Layer 2 of a small transformer language model trained on English Wikipedia (16 layers, counted from 0, width 96).
A neuron's activation on a vector x is SiLU(gate . x) times (in . x), where the dot is the dot product.

Input weights of the MLP neurons that the questions are about. A number n stands for (n - 500) times 0.0019.
n23 gate: 411,563,413,526,436,518,528,611,369,567,500,446,176,353,461,550,458,500,382,438,420,336,297,563,343,524,281,643,314,637,588,758,562,583,480,555,466,435,332,546,615,294,219,663,344,640,666,291,653,553,396,391,575,383,540,280,546,404,432,766,562,441,349,615,636,523,500,470,675,801,599,504,286,335,574,585,673,336,485,647,456,478,421,641,578,462,439,626,523,372,617,330,479,564,539,420
n154 gate: 527,438,635,639,511,364,558,455,756,646,311,564,452,428,579,421,452,600,416,379,366,547,353,446,443,523,278,593,383,518,451,315,361,647,619,462,540,136,384,571,711,360,549,444,530,352,438,398,653,645,213,538,511,537,437,292,504,395,504,634,657,388,605,535,306,545,560,585,379,453,396,714,795,471,554,655,691,545,493,439,411,690,467,451,420,335,537,638,348,448,522,451,381,474,615,357
n257 gate: 666,579,472,683,526,605,389,338,560,520,442,464,532,346,484,607,600,468,583,669,479,327,384,380,596,428,547,483,569,477,485,533,655,371,494,663,474,520,506,535,452,522,268,462,429,506,310,437,457,497,454,594,544,585,497,451,643,625,448,650,574,597,426,488,476,309,430,764,428,408,443,631,486,489,270,517,574,568,592,506,441,384,584,405,480,422,535,569,545,513,670,605,633,491,594,446
n315 gate: 578,514,649,479,621,465,459,452,497,446,676,610,434,474,451,615,463,466,400,515,574,288,380,370,586,533,531,439,338,456,500,535,535,592,347,248,409,485,465,497,460,550,533,561,487,562,327,519,655,385,526,448,547,429,412,420,500,503,442,622,505,364,477,423,419,540,442,479,562,580,577,503,455,589,603,503,463,495,562,457,651,534,523,330,451,523,344,472,519,549,574,366,406,615,295,523
n375 gate: 277,662,550,626,448,594,381,904,265,579,537,539,472,372,676,519,628,727,670,129,557,505,561,495,696,406,540,249,514,657,276,837,414,406,220,568,463,536,471,472,409,559,316,562,183,660,500,287,472,381,607,369,862,401,527,588,433,371,788,405,327,385,514,248,670,312,477,476,425,435,505,683,577,495,268,514,567,719,440,215,523,574,295,595,445,402,262,620,321,603,632,514,206,340,539,245
n383 gate: 418,535,254,304,546,456,243,458,573,574,363,595,606,480,500,641,293,635,348,435,669,620,538,373,447,348,708,276,737,211,572,599,872,429,706,652,558,420,411,601,718,553,672,369,635,698,526,522,467,441,707,457,336,487,600,330,479,359,602,521,545,603,557,610,691,247,391,420,371,550,348,601,355,525,690,385,624,717,583,182,411,587,562,436,401,375,475,385,452,862,466,483,540,316,408,634
n23 in: 557,309,580,539,552,658,609,460,496,660,527,451,624,488,504,706,512,616,541,321,576,410,378,477,312,705,445,323,496,441,621,699,634,540,633,414,488,797,488,496,492,400,280,772,596,606,662,406,767,515,441,582,508,357,633,355,561,359,571,672,323,656,488,608,705,480,683,393,437,805,399,595,599,361,293,465,318,452,289,545,263,331,382,548,508,413,456,562,541,387,743,341,530,761,550,481
n154 in: 494,474,542,608,553,532,539,374,462,335,558,497,469,557,474,478,394,538,689,434,422,393,460,494,599,334,637,467,593,439,358,471,424,329,578,519,543,652,623,403,367,601,503,416,375,420,568,605,380,360,521,596,311,522,396,626,478,693,317,497,398,725,400,546,625,465,461,354,525,479,606,503,488,485,436,701,573,626,512,478,611,773,361,601,625,429,287,460,314,670,566,538,529,478,561,518
n257 in: 545,604,370,477,485,522,577,372,413,384,471,382,503,400,404,587,603,541,483,506,458,436,450,359,659,396,456,383,594,460,524,578,539,521,445,485,559,449,470,527,539,608,323,533,609,548,663,500,509,503,587,324,803,679,303,523,572,443,450,441,303,635,448,543,354,247,449,541,427,558,445,482,534,437,378,630,500,545,465,416,409,558,550,482,465,541,441,465,724,317,515,596,469,655,671,563
n315 in: 457,505,606,344,674,385,356,383,588,482,604,600,585,497,404,503,489,431,428,518,633,264,359,331,538,514,559,449,505,438,521,632,519,500,478,351,560,510,380,579,420,624,623,482,474,662,349,503,632,458,456,378,518,437,540,417,471,497,458,627,543,513,562,431,435,516,465,466,458,629,546,505,427,551,539,449,380,551,534,543,573,578,469,274,379,492,373,531,611,572,505,398,463,589,374,525
n375 in: 198,557,531,564,394,552,611,732,388,486,401,467,722,504,671,519,334,477,548,474,435,771,518,460,238,799,328,713,448,387,509,655,425,482,486,765,413,355,509,661,645,317,447,422,555,561,788,467,735,671,491,633,427,550,469,568,411,696,543,634,669,711,393,259,462,580,878,606,296,514,469,674,518,420,126,455,328,454,441,617,306,341,654,435,194,527,172,550,599,560,541,533,769,710,252,389
n383 in: 456,472,315,466,469,416,143,597,469,455,447,626,512,489,536,484,365,473,533,541,508,451,504,309,437,420,533,414,571,288,636,708,665,515,685,337,554,607,519,593,567,601,548,488,241,453,576,464,390,302,735,579,435,538,452,272,637,469,460,783,414,496,616,472,560,508,404,492,321,481,515,627,400,571,568,380,500,597,572,275,422,496,687,523,341,370,512,307,361,983,384,579,387,320,152,459

Each question shows a token from some text and the vector x that enters the MLP there. A number n stands for (n - 500) times 0.0016.

" ": 550,398,422,490,517,651,529,370,552,575,711,335,590,484,647,462,468,469,419,415,676,146,354,324,540,351,428,457,593,559,442,362,534,534,498,466,441,494,497,461,598,428,308,356,460,486,611,708,485,433,485,513,663,512,551,513,406,565,495,604,378,476,499,416,584,784,505,459,542,527,560,368,335,407,507,652,543,637,446,439,434,562,558,425,507,419,643,512,534,774,335,361,540,483,511,497
The three highest activations, in order: n315, n383, n375

"5": 686,298,457,657,380,610,584,441,543,416,602,381,664,329,587,526,448,585,509,541,373,251,413,685,442,500,563,605,459,677,538,247,477,270,549,476,566,584,576,383,392,544,585,544,499,545,746,425,415,505,497,352,587,430,480,626,306,550,377,540,566,430,618,432,628,570,473,305,464,335,461,418,223,524,398,539,565,429,570,330,617,556,515,401,711,575,699,583,395,648,514,383,472,659,405,475
Which two neurons fire most, strongest first? n375, n383

"ore": 571,398,501,549,410,511,518,458,492,390,706,594,657,304,522,414,437,491,686,349,287,184,164,720,402,592,515,527,453,468,505,424,668,624,610,361,554,405,609,564,385,531,599,423,431,459,565,463,577,299,540,540,675,573,633,517,614,686,630,508,480,480,481,302,631,525,458,256,577,584,682,411,474,562,314,435,602,446,485,416,412,605,566,466,685,588,646,470,487,572,533,481,543,447,596,489
Which neuron fires most, and how strongly? n23, at about 0.048

" both": 408,536,466,329,514,522,400,490,567,461,533,536,669,641,782,518,396,565,579,531,384,320,749,310,522,344,427,548,489,415,609,451,347,476,632,348,358,340,489,615,499,489,732,525,452,365,674,566,582,452,502,646,595,570,651,481,447,621,687,547,612,593,482,395,502,469,449,374,483,452,594,518,500,469,353,660,539,441,386,499,538,574,507,409,522,376,453,449,480,745,315,456,441,321,785,296
The three highest activations, in order: n383, n154, n23

" T": 452,433,551,499,542,670,710,302,526,605,526,454,610,461,498,485,336,393,396,455,499,239,531,635,525,90,628,503,522,540,400,522,522,418,484,480,274,395,472,671,626,416,586,315,534,414,577,617,452,447,494,478,684,548,541,483,463,654,563,511,355,420,635,469,596,651,431,607,482,565,540,681,392,568,340,431,667,456,457,489,613,470,452,348,444,571,787,601,467,588,338,546,608,534,735,419
The three highest activations, in order: n23, n375, n257

" J": 477,581,466,478,384,405,654,362,495,717,456,539,435,496,438,438,281,474,522,480,484,259,542,529,370,501,525,440,664,496,375,540,592,742,445,491,438,489,545,554,402,115,450,531,529,406,462,579,532,455,571,413,689,534,604,473,597,719,602,584,296,463,601,259,542,643,506,658,411,500,523,552,376,642,447,476,562,367,457,422,499,664,528,317,411,496,576,568,522,641,469,415,542,444,698,533
The neuron with the highest activation: n315

" Martin": 538,520,433,536,439,390,581,427,640,471,634,615,440,395,576,502,218,553,579,380,340,536,400,474,408,446,338,497,498,337,408,377,401,364,511,392,470,604,461,534,468,372,669,592,396,505,612,474,647,405,570,643,676,499,647,484,437,817,528,633,314,523,485,366,617,604,551,507,583,455,609,540,516,600,529,355,692,395,565,455,610,489,595,506,456,451,744,530,606,648,586,403,642,425,646,577
The neuron with the highest activation: n154

"iance": 437,508,390,553,583,751,559,455,372,611,560,528,395,318,615,320,499,505,662,468,220,400,448,338,527,492,563,547,454,244,609,254,641,451,556,445,422,516,351,483,597,596,553,442,372,482,537,379,681,456,503,657,598,522,640,480,303,587,631,510,644,207,684,411,450,468,519,415,536,558,447,544,352,572,332,492,651,438,240,517,548,690,543,513,508,492,740,374,545,644,587,494,496,424,340,456
The neuron with the highest activation: n383

" qu": 413,476,572,753,394,554,567,357,546,377,620,410,560,785,187,307,523,389,526,411,383,487,407,720,592,346,596,545,580,530,424,498,553,561,533,418,425,384,422,606,614,164,574,468,594,456,491,431,377,485,518,619,722,480,423,463,581,507,538,594,578,555,627,524,665,423,490,580,614,492,472,608,341,606,416,423,546,307,362,351,294,579,419,406,508,565,545,415,493,558,458,344,620,399,537,388
Which two neurons fire most, strongest first? n315, n154

"4": 521,220,500,636,412,601,608,411,577,593,581,576,713,414,548,512,423,624,516,391,494,357,506,611,507,613,389,463,472,546,574,294,509,264,628,456,602,555,284,535,308,559,650,485,468,494,678,514,559,535,444,460,690,356,497,681,171,452,431,446,562,447,625,510,683,512,489,203,397,428,494,511,310,503,420,549,631,564,549,438,622,495,606,428,529,513,381,499,476,669,382,416,485,494,410,347
Which neuron fires most, and how strongly? n257, at about 0.095

"8": 630,258,520,772,417,578,655,490,539,656,606,496,567,355,654,467,479,623,593,481,462,402,540,442,476,568,548,453,464,644,533,403,547,361,577,369,371,603,292,594,232,550,622,430,564,481,488,552,455,512,580,338,587,354,528,540,345,577,415,535,494,389,612,355,557,463,459,268,342,400,464,461,292,538,507,487,613,614,649,446,544,345,532,337,715,487,204,578,626,687,532,379,509,425,552,495
The neuron with the highest activation: n315

"ough": 345,423,489,495,509,600,580,462,406,437,616,508,302,373,366,442,461,512,544,469,488,533,308,468,424,492,612,546,390,408,548,365,399,531,644,423,395,573,277,436,561,507,373,470,546,226,596,650,530,505,417,601,570,354,564,511,328,678,605,347,338,704,558,427,492,487,497,392,513,433,697,355,562,398,235,446,611,544,402,509,568,505,466,496,658,657,647,492,523,739,395,484,390,593,696,456
The neuron with the highest activation: n383

"’": 411,555,527,408,444,541,494,503,638,553,600,321,308,551,636,359,459,502,528,447,427,652,549,547,513,512,445,474,596,455,453,606,452,313,514,547,478,537,463,481,479,391,414,585,552,307,435,371,238,224,627,574,689,515,296,479,402,680,615,410,517,495,635,394,731,449,494,514,467,421,520,565,466,362,386,515,626,432,611,436,410,471,324,364,698,704,499,547,440,662,454,520,472,479,324,441
Which two neurons fire most, strongest first? n315, n375

"0": 580,176,373,768,284,575,678,555,679,629,654,386,528,293,437,453,649,441,535,539,432,509,563,471,481,609,538,502,476,473,404,292,473,452,683,439,395,402,410,386,373,423,659,363,559,666,484,520,450,417,496,538,579,523,355,627,326,507,486,635,414,408,545,371,704,541,463,425,309,459,639,497,329,495,384,455,440,508,562,501,444,437,425,437,579,671,349,435,432,674,419,508,455,491,382,423
Which neuron fires most, and how strongly? n23, at about 0.024

"ol": 430,530,418,416,632,389,533,384,542,629,447,580,478,411,327,533,329,563,548,419,304,520,354,589,565,592,504,589,529,503,534,333,572,578,722,348,531,531,598,500,505,441,357,434,568,515,431,559,357,295,636,335,637,559,628,498,427,576,650,394,354,667,470,341,429,658,378,395,482,435,533,358,266,588,166,491,732,577,496,391,334,624,509,493,693,637,518,516,672,559,476,430,516,554,401,341
The neuron with the highest activation: n383

"arriage": 535,456,494,479,608,552,563,447,478,589,618,521,488,450,410,279,427,540,534,501,346,338,395,591,592,530,502,549,513,258,535,316,427,707,505,346,368,624,345,699,444,567,335,693,460,479,720,230,794,404,478,589,628,385,538,464,334,642,621,633,524,539,567,447,507,566,469,538,519,535,506,540,561,626,487,401,607,519,432,431,457,560,599,433,685,528,408,468,519,743,453,377,554,403,282,622
Which two neurons fire most, strongest first? n315, n23

"aying": 600,465,496,451,550,522,668,364,469,510,589,538,511,545,326,436,538,443,602,406,358,308,457,358,574,464,280,598,601,340,431,369,402,533,542,408,549,678,409,451,494,543,457,340,497,381,482,408,720,419,482,658,669,541,450,333,477,702,551,393,272,527,653,253,609,444,366,456,442,533,615,542,511,524,382,536,652,512,583,463,551,592,479,398,542,504,745,494,415,691,498,550,560,273,358,508
Which two neurons fire most, strongest first? n154, n23

" re": 451,466,414,560,476,438,481,432,498,464,452,255,584,545,314,362,602,567,605,312,535,417,327,733,439,276,324,439,428,534,698,520,410,463,637,476,512,356,591,627,448,350,412,503,527,466,366,620,369,539,550,636,656,519,784,411,523,630,470,514,596,474,499,583,551,421,642,484,508,558,578,561,329,457,284,531,547,368,472,378,427,411,472,358,543,556,237,469,508,581,193,285,724,618,663,438
The neuron with the highest activation: n23

"nd": 464,349,584,581,512,452,601,431,603,477,552,329,373,409,457,508,387,517,461,490,452,611,532,578,619,245,371,398,641,561,342,402,637,577,535,414,515,484,535,461,495,510,720,254,586,456,550,578,447,381,555,538,558,492,541,266,548,508,649,588,405,557,596,233,524,548,604,348,586,501,552,528,380,498,343,298,475,509,456,450,303,468,548,539,830,513,823,708,557,711,402,421,404,399,570,604
The three highest activations, in order: n383, n375, n315

"1": 689,410,386,650,409,592,680,373,629,618,585,472,330,422,696,482,469,557,498,519,441,313,544,499,405,638,626,552,407,660,543,173,502,459,718,519,387,556,530,301,408,295,460,353,472,474,627,515,445,378,630,290,502,489,505,573,237,498,629,610,510,482,539,451,507,570,405,319,435,522,411,512,498,486,424,498,493,532,537,355,348,593,598,422,590,565,448,568,393,745,374,434,603,414,518,528
The neuron with the highest activation: n154

".": 514,403,538,670,534,453,622,397,530,656,594,426,485,396,641,429,637,287,534,528,339,377,406,551,626,363,296,474,607,535,729,462,391,266,675,547,550,578,559,293,336,410,517,283,485,388,577,484,433,370,594,485,688,349,412,320,618,657,699,551,439,411,484,561,566,538,380,449,551,380,424,549,448,430,549,552,652,424,586,393,587,644,471,531,625,520,795,397,516,679,473,432,611,609,523,544
The neuron with the highest activation: n375

" cle": 701,483,338,405,577,363,462,450,512,534,501,503,657,437,320,436,580,362,649,370,380,315,418,828,580,428,329,521,379,491,385,534,472,687,510,368,435,464,542,836,397,138,469,524,606,405,452,618,413,559,570,474,662,497,685,468,497,684,628,597,525,668,641,481,600,467,530,446,557,514,579,439,538,505,391,458,621,499,409,455,487,464,405,283,554,657,716,521,490,596,368,358,418,591,504,559
The three highest activations, in order: n375, n383, n23